Layer 6 of a small transformer language model trained on English Wikipedia (12 layers, counted from 0, width 64).
A neuron's activation on a vector x is SiLU(gate . x) times (in . x), where the dot is the dot product.

Input weights of the MLP neurons that the questions are about. A number n stands for n times 0.0089.
n0 gate: -18 -14 1 -6 -37 -11 44 -15 -24 -45 8 -90 -16 6 -23 -4 -19 3 26 -8 34 21 -17 -72 23 9 2 -9 -26 18 -26 12 22 -7 11 -44 20 12 -65 27 -38 -10 -3 3 -14 -43 -43 -11 -32 46 28 -33 33 3 34 0 -11 -40 14 24 15 -23 -32 26
n5 gate: 2 -34 24 43 -12 9 -3 -17 -15 -25 -15 9 -10 -54 27 -17 -46 25 2 50 59 38 -11 24 10 -22 -32 8 -6 8 43 17 -12 -3 43 -27 -8 52 58 -11 -14 -30 38 -23 -40 -22 32 -12 5 36 31 -15 -33 -21 35 24 -7 59 22 -25 4 7 15 5
n34 gate: 33 46 42 20 -39 -27 -13 -5 -21 27 24 -10 34 19 43 10 22 -30 45 -16 52 -34 21 -15 -49 1 6 24 50 4 8 22 -6 12 47 -8 -19 4 5 -70 24 27 54 9 28 2 -1 -46 64 25 -27 -20 16 54 15 19 43 -32 29 -21 -20 37 -18 -14
n40 gate: 2 -49 -7 -8 -19 3 -34 9 20 61 -48 -38 6 -2 17 14 -49 -11 -11 -21 25 7 9 20 -11 -31 18 -8 34 -48 58 2 -11 36 36 1 -20 7 30 5 -33 -70 33 -16 -18 38 5 42 18 3 28 -12 9 42 -1 27 43 -29 -19 31 -21 -44 25 39
n46 gate: 39 -10 -25 3 -41 15 -23 2 5 -16 26 -21 -5 41 -3 15 -35 28 -5 -17 -22 33 -31 7 -49 -3 -40 13 41 -71 -35 -51 -3 40 -15 -30 -7 10 -39 21 -10 -37 -29 16 56 17 25 -50 36 39 22 29 -5 -17 -15 25 7 25 22 0 -48 -6 0 19
n56 gate: -16 -15 7 -33 -31 -62 25 -8 -66 -6 21 14 0 -23 -13 46 39 -39 10 14 20 10 -42 57 -21 33 22 6 -21 10 -8 -4 -33 -38 -8 18 61 -10 -46 -42 -47 -49 -25 16 -33 -22 25 -6 -34 52 27 -34 -17 -3 -20 -5 1 -7 -37 -25 -18 38 -26 12
n61 gate: 10 -56 10 -51 -13 12 -20 -39 13 -51 -22 -38 -4 17 15 46 -1 -9 32 -30 60 -12 21 16 -42 -20 17 -23 15 37 22 13 -5 53 -3 22 13 -35 53 -21 -6 5 35 0 46 -30 -29 1 46 -57 2 23 -29 32 -21 49 30 35 21 -10 56 -34 4 25
n67 gate: 3 -9 3 -46 34 49 -8 -31 7 15 -12 -19 -32 -44 -13 -41 -26 44 19 13 -18 -17 17 -33 70 54 -21 -34 6 24 34 3 13 -15 28 14 25 -14 -15 26 -3 3 3 -18 -38 -3 41 6 -10 11 -10 -35 51 26 -13 38 38 15 32 -28 -17 26 17 -24
n69 gate: 44 64 -15 -45 2 -5 -4 -17 -47 66 -17 -24 23 6 -17 4 -26 45 20 -14 -28 -6 -18 27 -22 -22 -5 -1 -14 47 -17 -57 -39 -22 -33 -22 45 -27 19 5 14 -9 -61 46 1 -24 19 -9 13 36 -23 -16 -26 27 -3 -33 -2 55 29 -27 4 -19 -3 57
n72 gate: -3 -23 -34 38 -9 -42 9 -31 3 16 46 27 -34 -5 24 -9 45 10 26 25 -21 -18 18 -12 -32 28 -5 -16 30 17 -32 -15 27 25 -51 -19 38 -14 -22 23 16 -20 30 88 34 13 34 42 2 -2 28 4 30 -19 11 11 38 -34 -9 -13 20 29 20 -1
n76 gate: 21 -26 40 -56 7 12 -31 25 -36 40 17 -40 23 -27 57 2 21 32 -7 -20 -45 2 27 3 -20 6 28 52 1 -38 58 20 -2 30 -6 -11 18 -25 -35 8 17 31 -27 37 -24 7 40 26 -21 -14 -3 0 -10 -24 -7 -10 -30 39 28 13 -35 -33 2 4
n83 gate: 16 -32 10 -14 20 -22 -13 22 -17 3 -6 -35 -25 61 -15 -18 21 17 -8 -14 29 18 25 -9 -13 6 16 9 1 -1 1 -4 33 13 -46 46 16 -31 -18 7 -17 -56 0 -4 -34 -5 -15 21 40 -59 20 -19 28 15 -32 -32 1 27 -23 38 -17 -17 15 34
n84 gate: -46 36 16 -23 -13 5 -10 -3 -27 64 -35 -17 -8 6 -48 -25 -14 17 3 -11 -18 -4 -22 49 -8 36 -21 5 -3 -54 13 20 66 22 32 17 -27 -8 16 -18 25 -12 -90 14 -29 24 -22 9 -47 0 -9 -53 -7 43 -24 34 10 14 -4 74 -10 18 2 15
n89 gate: 27 -26 -2 -8 -28 -16 40 -28 -12 1 -15 -10 -13 11 -25 -1 21 -18 -8 56 17 35 23 -16 24 17 16 35 27 36 -12 -49 -20 -35 -62 14 55 -23 -33 4 23 -50 45 46 1 27 45 16 -35 -40 -5 -1 -16 14 26 7 5 -35 -61 -16 42 -52 -4 21
n98 gate: 19 50 -11 -6 41 -43 -40 16 0 -21 -9 14 13 -30 24 7 -9 -26 -40 17 19 39 -29 -9 -51 38 28 25 3 -1 -26 44 28 -16 -14 -47 25 15 30 6 -31 3 -20 -12 -6 -27 -25 -17 -12 19 -34 29 -11 -19 -50 30 7 -30 -3 -27 6 -32 0 -33
n116 gate: 39 -33 -16 -29 20 20 30 11 3 59 5 0 -44 -5 -51 30 -47 -67 -15 16 23 15 7 1 8 25 -34 17 -17 -10 25 32 -14 46 25 -58 22 16 18 10 22 -40 13 -3 24 11 3 27 -45 -3 -4 -32 -41 -32 -5 11 -11 -38 5 -15 -40 -13 43 25
n123 gate: -18 -9 -29 12 -12 15 16 26 31 -17 37 -64 -10 -45 -25 33 5 -9 -5 -23 33 3 -23 -63 -9 -12 -18 26 -8 -74 -27 -1 -22 5 -44 -17 -14 -20 26 53 14 1 8 47 -8 -32 -43 -29 -37 -34 -50 -4 27 -1 5 11 8 -48 -1 -1 -55 0 46 26
n126 gate: -59 54 -3 20 27 -61 -34 -6 13 -21 13 19 0 -12 33 59 7 -5 -2 23 0 15 -43 13 -9 2 31 25 -16 -22 31 -21 51 17 -1 -34 -24 0 18 3 -27 64 -25 -3 0 15 50 16 -31 -3 -18 1 -13 60 5 19 -42 2 9 -37 12 2 18 -3
n0 in: 19 -24 10 -7 -67 21 -6 -47 56 27 -21 -14 11 -18 -37 -5 2 -11 0 -8 -21 -16 -8 11 14 7 11 0 -37 -38 -41 -32 -20 5 8 42 -16 23 18 9 -3 12 -1 -18 15 -42 25 -62 -15 -18 -11 0 -54 -5 -15 33 11 45 -35 -40 47 45 29 45
n5 in: 6 -13 -2 -16 -22 -54 -8 33 -28 -1 -7 72 -43 29 -32 -2 20 -3 -55 -16 -23 -13 28 3 17 15 16 -37 -15 -40 47 3 39 -21 14 13 31 -29 8 4 -11 -27 -45 -9 -20 18 6 15 -2 55 -10 -38 19 -67 7 -49 -52 -1 40 -14 11 25 37 -56
n34 in: -22 -15 -21 57 -10 10 1 -19 -28 -47 -49 -21 49 35 17 -19 20 6 -24 -28 -60 38 33 14 -1 13 -13 -17 -7 -18 -12 20 7 -26 -25 -32 8 -13 8 23 -11 1 -33 -7 49 -61 19 -30 -16 -67 5 41 8 -17 47 -26 -10 24 4 -31 -43 29 65 -54
n40 in: -5 5 2 39 15 -17 -35 -11 -13 22 15 45 -62 11 -6 -12 -57 12 -24 28 -23 25 -24 -47 11 50 29 53 -43 1 -30 -45 47 43 21 12 28 -50 44 23 46 4 -10 -25 -65 2 -46 -41 19 -21 17 -16 14 38 0 21 0 -26 28 8 -56 -38 -57 -22
n46 in: -2 10 28 51 45 12 -51 43 41 32 -34 -2 38 -25 -16 17 -2 4 -15 -11 -9 -3 -34 6 34 22 26 -4 -7 27 52 6 -39 -28 -40 28 9 -24 5 30 -1 -44 40 -8 -9 12 6 10 26 9 17 -13 -33 40 -5 -18 37 -19 1 -17 -5 -27 30 4
n56 in: 18 21 -13 5 3 35 -26 25 -26 -2 -78 -16 7 -40 18 27 -17 -51 -2 -58 -56 -46 10 -11 5 -8 -68 5 19 25 19 -7 -50 33 -20 -43 9 36 -2 22 2 16 -35 48 -12 -42 45 19 15 -22 24 -33 25 -4 12 31 -44 -12 19 -5 -38 -18 -4 2
n61 in: -45 33 40 23 -10 -5 -40 24 -39 -22 -12 16 -1 -25 12 -39 -20 1 -17 6 12 1 11 29 -48 5 -16 95 -16 -49 14 14 11 31 -7 5 17 -14 20 -24 -18 1 -44 -28 -15 82 -2 -25 -32 11 -29 -45 7 -40 -12 33 -27 23 -27 25 28 -2 26 -1
n67 in: 52 20 -26 28 -49 32 17 12 -19 -6 -40 -37 -4 -63 27 -33 -5 -9 46 21 -42 19 -21 -11 28 35 -32 21 2 8 10 -34 12 33 -54 5 1 -35 -47 -16 14 -44 16 9 15 11 13 37 -21 3 9 -11 22 -2 7 -37 -33 34 -47 -25 -21 2 -23 28
n69 in: -34 -44 16 -9 -23 -14 -8 -22 -41 29 25 0 -55 -16 24 45 42 -19 -10 -12 -6 39 0 -64 -2 -31 51 -10 -11 -17 1 36 23 23 2 -27 -1 27 15 8 34 -7 -1 17 -11 14 -14 25 -30 21 -8 -33 -40 -43 24 -28 31 42 -9 37 -38 -30 47 -42
n72 in: 35 -75 -42 -12 -24 -53 17 -49 -5 -50 9 14 -52 13 -26 40 17 -12 -2 9 -2 -25 -1 -5 -16 37 23 -1 9 18 18 24 -13 -4 -53 -34 -2 12 -38 5 -33 45 31 54 42 1 26 22 17 -15 -41 26 15 -13 -4 -22 -20 26 -1 -19 31 -5 22 -68
n76 in: 19 43 -33 -33 -15 25 28 -50 8 -16 -17 24 11 7 -13 4 37 9 37 35 4 14 -5 18 -30 19 -72 -47 -24 -27 -41 24 -25 10 -11 22 -5 -20 29 34 -30 -14 -33 13 42 -12 14 -5 37 4 -24 -14 -37 21 -25 23 -14 -38 -8 -17 6 3 4 3
n83 in: 45 9 47 -30 8 16 -3 35 54 31 -6 32 14 56 23 -13 24 21 8 -32 -28 20 -18 5 -3 48 -46 -46 -22 28 8 -48 16 -20 25 18 -37 -13 47 12 16 19 -7 -13 20 50 24 14 -32 27 -9 -4 -56 12 -24 -28 -33 6 -7 -41 -39 17 -18 -25
n84 in: 13 -10 40 -50 8 -44 0 -9 49 18 15 46 25 -50 -30 1 39 1 -40 -17 -45 17 -18 -2 20 20 12 -41 -6 -31 -31 28 31 -26 -16 -6 -38 -9 63 43 -8 -8 -41 -15 1 22 9 -2 -8 -1 12 16 28 8 -13 33 6 7 16 -35 29 64 -60 -3
n89 in: 55 -37 52 -34 33 7 54 15 22 -25 37 4 43 -31 10 1 -58 19 21 -29 -8 1 -37 28 15 -59 -19 -50 18 -44 14 -8 13 -5 18 21 -49 -2 -57 13 -33 -5 -29 -11 -26 -36 16 -4 -23 -12 25 -25 -28 -10 14 4 13 -78 -30 1 -27 -32 -20 -5
n98 in: -5 61 29 6 10 7 -12 -9 -1 8 0 7 -22 -9 47 24 30 40 26 -26 20 8 -13 12 -69 0 -4 32 31 -12 14 11 -26 60 -41 -26 53 49 5 -32 -53 -64 27 -11 20 -10 -22 -21 -12 -8 -1 17 9 -17 29 16 -22 -26 24 -12 29 -33 -35 -1
n116 in: -52 12 -66 14 -24 -11 0 34 -3 5 -7 55 -11 -4 -2 9 7 39 -16 37 -12 -21 -18 -5 -25 25 52 4 -14 21 32 -56 -27 -5 13 1 -28 -1 15 -32 5 37 4 -20 -11 -18 -1 15 -41 -13 24 26 2 28 27 30 20 48 33 1 17 19 0 -23
n123 in: -1 22 17 49 -16 -34 4 -19 -41 -10 20 16 47 -2 -23 6 -8 10 8 -49 21 22 -17 -19 -15 -6 -11 21 -41 54 -12 47 0 11 -38 13 -6 -1 57 39 -20 -35 -58 52 -15 -44 -66 10 7 -33 -6 -64 24 52 23 -4 -4 -40 5 22 -27 13 -7 39
n126 in: 11 35 -62 9 -10 37 -9 46 15 -1 10 40 8 -51 -20 -31 9 -13 -8 14 -39 -3 -12 -16 0 -42 16 -10 2 -5 -1 25 -3 -18 -3 -10 16 -57 15 -26 -31 -7 -11 -24 57 -41 85 -48 2 -36 27 3 -16 -68 -7 -2 2 -25 -10 -26 -40 58 -14 15

Each question shows a token from some text and the vector x that enters the MLP there. A number n stands for n times 0.04.

"r": -18 -31 -31 18 31 -12 -19 32 43 28 -5 25 2 55 23 -2 3 18 22 -22 14 -8 -15 10 67 12 16 24 -1 41 -38 -1 -7 -4 -15 -3 -18 7 9 -7 26 -8 -24 -2 27 -33 26 4 6 -42 -9 -13 16 -31 4 -40 3 -55 26 -25 1 -24 -6 -11
Which three neurons fire most, strongest first? n83, n61, n72

"en": -4 -9 -23 31 29 15 -2 40 -1 -19 17 43 34 -3 56 1 -17 -1 -2 -18 16 -18 7 -8 11 6 -3 26 -19 22 -47 7 11 13 10 27 2 -10 17 -24 -12 23 -61 -20 9 29 12 0 28 1 2 39 16 -14 -32 12 9 8 -11 -16 34 -20 -13 -61
Which of these neurons fires most? n126

",": -45 -6 -52 -12 34 11 4 20 -1 21 -6 30 19 35 19 -20 -19 -27 25 -37 -12 -40 -17 -35 -8 3 -27 32 4 10 -30 30 1 2 -41 -10 -45 -25 -1 12 -24 5 -13 -43 18 24 -22 -10 30 -4 -21 3 -3 -23 36 2 -23 16 -17 25 14 -10 -22 -7
Which neuron fires most, and how strongly? n0, at about 0.37

" fl": 7 -9 -33 -16 22 21 33 5 38 -9 -13 30 35 -40 -13 -3 -8 1 -7 -10 -9 -2 15 27 24 14 -9 45 -25 -32 -39 -23 -41 -25 -9 25 17 13 -21 -41 12 4 -16 -12 -3 -4 9 35 -18 21 22 -2 30 16 31 -43 32 -47 -20 -17 25 -30 -30 3
Which neuron fires most, and how strongly? n89, at about 13

"d": -26 -32 -11 -44 9 62 -8 -18 8 -14 2 8 26 -5 36 -6 -6 -41 3 -16 14 -40 13 13 15 -10 5 14 -21 -15 -14 9 27 -5 -15 -1 -4 43 46 -24 8 -3 -40 8 0 29 -23 -4 9 -31 -2 4 -15 17 25 -14 44 -34 -14 5 31 -52 -1 -32
Which of these neurons fires most? n61

"ent": -9 -2 -57 36 24 29 -22 40 -13 -16 -16 15 -4 2 9 0 -36 -36 27 -5 10 -22 21 -12 5 -8 18 28 -58 -9 -31 1 6 13 -19 33 8 14 13 5 42 -10 -41 -36 11 24 0 -39 13 15 21 -6 8 -14 -7 9 -23 -32 -44 21 -3 16 -27 -27
Which neuron fires most, and how strongly? n72, at about 0.86

" includ": -15 -6 -6 28 43 3 -16 27 2 -4 10 44 -16 24 -26 -15 -32 22 27 -10 -8 -19 5 12 40 -16 -34 -4 -67 -29 -54 21 -4 -17 -3 30 -14 10 -8 -17 4 34 -4 -26 -18 -13 -33 -22 37 1 23 -6 -14 -40 10 -34 8 -6 2 -6 -19 -34 -38 -33
Which neuron fires most, and how strongly? n67, at about 0.75

"ire": -1 -12 -33 1 -8 36 34 -19 -12 -5 11 7 -44 20 32 3 6 -25 8 -12 -40 -52 -1 -19 8 -14 -16 19 -18 22 -11 20 -55 29 2 13 -16 -22 41 -5 -6 -10 -45 -22 -11 13 -6 -45 24 15 -18 11 -11 -42 4 2 5 -3 21 12 12 -8 1 -56
Which of these neurons fires most? n61

"ide": 15 -5 -21 49 -10 9 8 26 -13 -2 25 29 9 -3 27 7 -27 -23 16 -28 -18 -21 9 -40 3 -13 23 42 -35 1 -41 13 -12 13 -27 21 4 -2 4 -25 -1 -1 -28 -25 4 9 -36 -40 38 14 1 -20 -18 -41 37 -13 -2 -13 11 -4 21 -31 -35 -60
Which neuron fires most, and how strongly? n98, at about 2.7

" d": -24 -7 -19 -19 53 62 -27 -21 40 -20 -12 34 26 -8 11 0 -14 -23 4 -33 -19 -15 17 0 -7 -5 -11 12 -42 11 -21 -4 -68 -7 2 0 21 -1 8 -38 26 -5 -20 -8 25 11 8 52 -24 -8 13 11 -3 -18 -5 -4 45 -34 -1 24 3 -36 -11 -1
Which of these neurons fires most? n116

"pt": -29 -33 -51 30 1 13 -1 6 3 -13 -4 5 -22 -9 25 -13 -16 20 -1 17 -12 -16 21 -16 0 -18 3 15 -60 12 -31 30 -27 -5 -52 7 26 -3 26 -28 22 13 -59 3 8 0 27 -41 16 10 -3 -16 19 -25 -14 -8 -6 17 1 21 36 9 -15 -51
Which three neurons fire most, strongest first? n72, n89, n83

"c": -13 -62 -31 -9 -39 38 0 0 32 -4 28 46 -5 -29 18 26 21 -26 45 -16 -16 -21 13 39 15 18 -26 37 -17 -11 -21 6 -30 9 -35 -11 -4 2 10 1 10 -4 -16 -13 15 -8 47 -21 0 -2 27 2 -16 -11 -7 35 4 -40 -7 26 -3 12 -51 -1
The two highest activations, in order: n56, n72

"x": -32 -27 -23 25 23 7 -31 17 24 74 6 -28 -21 -26 40 14 -19 -24 9 -12 1 6 -25 -10 20 -35 -12 12 -12 -5 9 -7 -52 -8 -18 28 -7 15 27 -39 9 -22 -22 -8 3 26 9 -17 30 35 13 -33 24 13 -13 -25 19 13 -50 -2 -10 1 -3 -33
The two highest activations, in order: n40, n69

" which": -25 9 -16 -27 34 9 2 2 0 22 7 32 -2 -52 30 -20 -1 -2 19 -9 -38 -18 -25 9 -24 28 -20 34 -33 -13 -31 22 -27 35 -43 27 -22 -30 -18 -31 -19 -23 -7 3 22 44 -15 -25 48 23 -8 11 23 -3 22 -21 -27 4 -3 42 -2 -7 -14 9
The two highest activations, in order: n76, n84

" inter": 3 -49 9 5 56 43 6 30 37 -1 28 39 44 13 20 -1 -29 -15 12 13 -27 29 -3 18 -26 38 -22 32 -4 1 -25 -32 -35 -44 8 -19 7 3 35 -16 42 -10 -17 -27 10 -8 -14 12 14 -2 -18 19 33 -3 11 5 26 9 17 6 23 -19 -10 -10
Which of these neurons fires most? n46

" G": -18 -34 -21 -8 -22 36 4 -6 61 -10 -13 27 28 3 4 31 31 6 15 -22 -21 -1 13 18 37 -24 -8 16 -42 6 -25 -29 -20 5 -24 -41 -6 7 -10 -5 -18 19 -30 7 -11 39 -4 -37 -29 47 14 23 30 -35 43 -17 0 6 -4 5 4 -20 -7 -24
The two highest activations, in order: n0, n40

" e": 12 -30 -8 35 2 12 27 38 25 22 1 25 48 7 46 18 24 11 12 2 -43 -20 23 15 4 -22 -34 39 -5 -7 -49 13 -45 -19 24 -7 -37 10 -1 -7 12 -4 -26 -10 -17 6 -26 3 17 18 12 5 -17 -4 22 -50 -12 -40 -10 -18 -44 10 3 -29
Which of these neurons fires most? n34

" c": -17 -40 -22 8 2 45 20 24 47 -8 -1 17 9 0 15 25 45 -8 27 -28 -31 -10 18 7 19 33 1 24 -51 -20 -27 -30 -53 -23 -8 -35 -17 -17 12 -33 12 -36 -11 -24 -5 -23 -24 13 -19 4 1 -35 12 -35 19 29 -6 -10 3 19 15 -1 -35 5
Which neuron fires most, and how strongly? n56, at about 1.9

"urch": 24 -24 -6 39 19 18 8 -9 8 36 18 48 -9 6 17 21 -8 -20 5 -41 -21 -28 -15 -24 28 -39 48 29 -18 32 -5 -13 -27 7 -9 21 -51 -13 -6 -40 50 -43 -19 -18 14 -5 -54 3 5 -1 -2 -36 1 -2 6 -17 0 15 3 -26 25 -25 12 -19
Which of these neurons fires most? n69

" in": 4 -1 -13 22 -12 44 -15 27 37 38 -6 8 24 26 34 -20 -5 -22 25 -2 -26 -38 -21 -20 0 40 -48 20 -22 -22 -29 8 -6 -61 -13 -8 -25 -8 15 -18 2 -4 -36 -22 24 -10 -48 11 27 -27 -15 -6 4 -28 20 -30 11 8 4 -34 5 15 -11 -18
Which of these neurons fires most? n34

" E": -13 -38 8 24 -5 36 25 21 30 16 -30 44 21 -6 30 12 42 10 31 -4 -37 -55 15 27 28 -25 -24 20 -11 21 -38 0 -33 16 -8 -41 -21 7 -10 27 14 1 -23 -11 -36 27 -12 -22 0 8 11 -2 -2 20 23 -24 5 -28 -8 -50 -16 9 -7 -8
Which of these neurons fires most? n5

"ur": -29 -23 18 -2 -11 38 3 25 31 -9 51 27 15 32 2 -14 6 3 -10 -16 5 -5 52 -23 56 2 2 31 13 -10 1 18 6 10 18 28 11 -9 25 -25 38 -34 8 -28 27 -48 21 -9 24 8 6 11 44 40 30 -16 39 13 -10 2 55 8 -7 12
Which of these neurons fires most? n34

" a": -6 -7 -9 -8 28 18 3 43 24 -16 4 -4 24 24 6 3 -1 11 43 25 -27 -25 6 3 26 -3 -24 12 20 -4 -30 -17 -47 -40 -19 5 -18 -4 -51 -8 3 -8 -24 -26 21 54 -13 -4 46 -45 13 8 -15 -3 5 -6 -31 18 13 46 -3 -9 -14 -36
The two highest activations, in order: n46, n83

"al": -30 -14 -35 12 12 25 -27 30 -21 1 -13 7 5 -5 50 4 -32 23 8 -26 11 -11 -28 -5 31 -26 2 11 -7 12 -41 -18 -24 22 -19 7 42 -2 34 -4 23 -16 -47 -47 9 17 -8 -44 30 -10 1 -2 5 -15 3 -9 -11 -3 6 23 11 2 -14 -67
Which of these neurons fires most? n98

" comp": -8 -28 -1 1 58 30 -19 -26 20 -33 35 4 11 -14 38 -3 15 21 27 -19 -18 -20 16 43 0 -2 -6 28 11 7 -33 12 -26 -14 -7 4 -21 3 -5 -8 35 36 -7 -36 -2 -14 -39 52 8 12 -11 -43 -7 26 15 -8 35 -39 -28 27 52 -1 10 22
Which neuron fires most, and how strongly? n5, at about 1.2

"le": -9 -10 -42 14 26 24 24 11 -9 6 2 19 -29 -8 50 38 14 -33 -2 10 -2 -29 -3 -3 5 -3 -14 40 -21 11 -44 18 -32 20 -3 -11 5 -15 41 -14 7 -18 -44 -28 -25 -18 -4 -22 42 18 12 14 -8 -23 9 -1 -2 -3 11 15 10 3 -17 -67
Which neuron fires most, and how strongly? n98, at about 3.6

"on": 7 0 -16 38 8 54 -43 9 18 35 1 6 25 -8 42 26 17 -9 2 -16 -5 6 -34 -8 -24 -11 -24 36 -39 5 -24 -11 -14 23 -15 23 4 3 -3 23 17 -51 -59 -34 6 2 15 -13 15 22 39 30 -27 -7 -24 -8 32 -1 -2 -22 0 -17 -14 -12
Which neuron fires most, and how strongly? n46, at about 19

")": -31 0 -23 22 9 -50 -1 -2 -1 -3 -24 24 8 4 13 -19 22 -38 38 -13 -20 -4 6 -9 -7 -10 -2 13 13 19 -46 47 -32 -17 -25 36 -31 -29 16 -46 -16 13 11 -23 -25 27 7 -28 10 2 -24 -19 -9 -37 -8 3 -3 11 -54 10 -13 -20 -26 -62
Which of these neurons fires most? n34

" where": -18 18 23 -21 45 9 0 7 17 60 12 14 15 31 54 -24 -31 9 13 -19 -46 -13 5 -9 0 27 -14 46 -6 -6 3 -8 -15 12 -64 -21 -19 -21 -16 -10 -20 -2 3 -4 19 2 -30 7 28 8 -5 19 3 -9 47 -49 16 -7 12 41 -19 -22 -18 24
The two highest activations, in order: n46, n83

"t": -23 -16 -54 9 19 30 -21 -2 -6 16 10 1 -25 -4 27 7 8 -19 22 -15 10 -40 30 -18 -11 4 0 18 -43 1 -7 25 -11 8 -6 18 -8 9 46 -19 22 16 -64 -17 3 29 34 -35 23 27 -13 -13 -27 7 7 25 -22 -18 -16 18 -2 -7 -36 -37
Which neuron fires most, and how strongly? n126, at about 1.6

" he": -9 -11 -26 -36 44 1 8 2 24 -30 1 34 12 3 40 -17 18 -29 31 16 -26 -31 -15 29 -21 -10 -25 46 -32 -4 -39 11 -32 25 -6 22 -38 -10 -20 -11 15 -14 -19 20 9 13 -62 -40 1 -2 -21 8 24 21 37 -9 -43 8 -12 3 9 -22 -29 -27
Which of these neurons fires most? n69

"to": -31 -54 -12 -8 -1 20 -36 -20 17 41 1 7 -5 -32 2 -3 -15 -1 4 25 -22 -21 38 0 1 21 12 39 2 25 -21 -13 -32 -14 -18 16 -27 -27 25 -17 -3 43 -25 22 -3 8 -20 -16 53 -2 -22 -2 -19 -25 7 19 -9 -1 -1 11 8 -42 -21 -48
Which neuron fires most, and how strongly? n61, at about 2.4

"ity": -12 -14 -44 18 21 21 20 58 -6 -7 -6 22 -5 1 36 26 -3 -26 -11 -8 -19 -17 6 -18 9 -24 17 15 -35 0 -31 20 -28 4 -27 17 -1 -30 25 -7 14 -5 -36 -37 -9 -8 -16 -34 48 -3 7 -29 4 -29 12 -16 -5 30 -4 14 9 -6 -22 -48
Which neuron fires most, and how strongly? n0, at about 0.32

"ol": -7 -16 -21 13 -5 27 -18 16 19 14 9 32 -7 -7 39 -30 15 32 -12 -29 12 -7 -22 -12 51 19 -34 40 -7 -11 -32 -10 -7 17 -9 18 9 23 24 8 34 14 -30 -45 0 -10 2 -34 29 -23 1 -23 -14 11 -23 -13 12 -60 -12 -9 11 -14 -19 -44
The two highest activations, in order: n72, n123

"m": -12 -26 -2 1 -3 31 18 -12 44 1 3 -39 31 41 65 31 22 5 21 -8 -11 15 -24 59 -21 5 13 16 -24 -1 -2 -8 -28 14 -10 -9 0 1 -12 -26 -4 36 -52 -9 5 -15 -19 14 18 -14 22 -22 13 -9 36 -36 5 7 -39 -10 7 -19 -26 20
Which of these neurons fires most? n5

" and": -36 -14 -23 -2 24 33 -3 18 4 11 0 23 -8 -4 19 -7 -14 -29 25 4 -36 -17 -8 -10 -20 39 -32 21 -17 -17 -7 12 -32 14 -57 14 -38 -14 16 0 -5 -20 -27 -29 11 -9 -17 -19 58 7 -21 -3 -8 -2 39 -11 -33 14 -2 33 4 -27 11 -16
Which neuron fires most, and how strongly? n46, at about 1.4

"H": -21 -25 -14 -7 -8 33 18 -23 61 15 -15 11 17 6 20 25 54 -23 34 -8 -10 2 -10 21 19 8 -31 28 -28 -5 -9 -27 -20 18 -12 -22 6 14 -11 -9 -32 39 -32 16 7 32 -33 -13 12 40 25 22 16 -27 26 -28 26 -25 -37 23 7 -4 -25 20
Which neuron fires most, and how strongly? n0, at about 1.5

"L": -52 -10 -24 22 17 34 6 -8 64 12 -34 16 14 21 31 15 13 -8 55 -12 -20 21 -15 -20 40 -11 -29 16 -34 13 -31 1 -11 2 4 -5 -8 39 -40 -1 -4 38 -20 14 13 23 -4 6 -2 9 23 10 5 -17 12 -29 4 -43 -15 -21 7 -17 -7 25
Which of these neurons fires most? n0

"Y": 5 -38 3 -9 29 23 -4 -3 34 17 -3 -12 -8 1 37 3 37 -26 26 12 -37 2 -19 -28 30 6 -13 -28 -65 0 -2 -15 -41 26 -34 -24 6 3 11 -15 -34 -3 -25 7 -20 57 25 -24 42 16 23 5 19 -49 19 -12 11 -3 -19 10 -4 3 -24 2
Which neuron fires most, and how strongly? n67, at about 1.4

"us": -14 -41 -39 51 12 8 20 17 17 -11 25 26 12 -10 32 -20 -15 19 26 2 15 -23 -30 14 14 -52 32 12 -38 13 -35 10 -20 -8 12 53 28 -24 37 -30 14 6 -26 -23 10 4 -2 1 15 11 -4 -10 7 -44 -9 -21 -13 16 -34 -27 6 -1 -13 -45
Which neuron fires most, and how strongly? n5, at about 2.1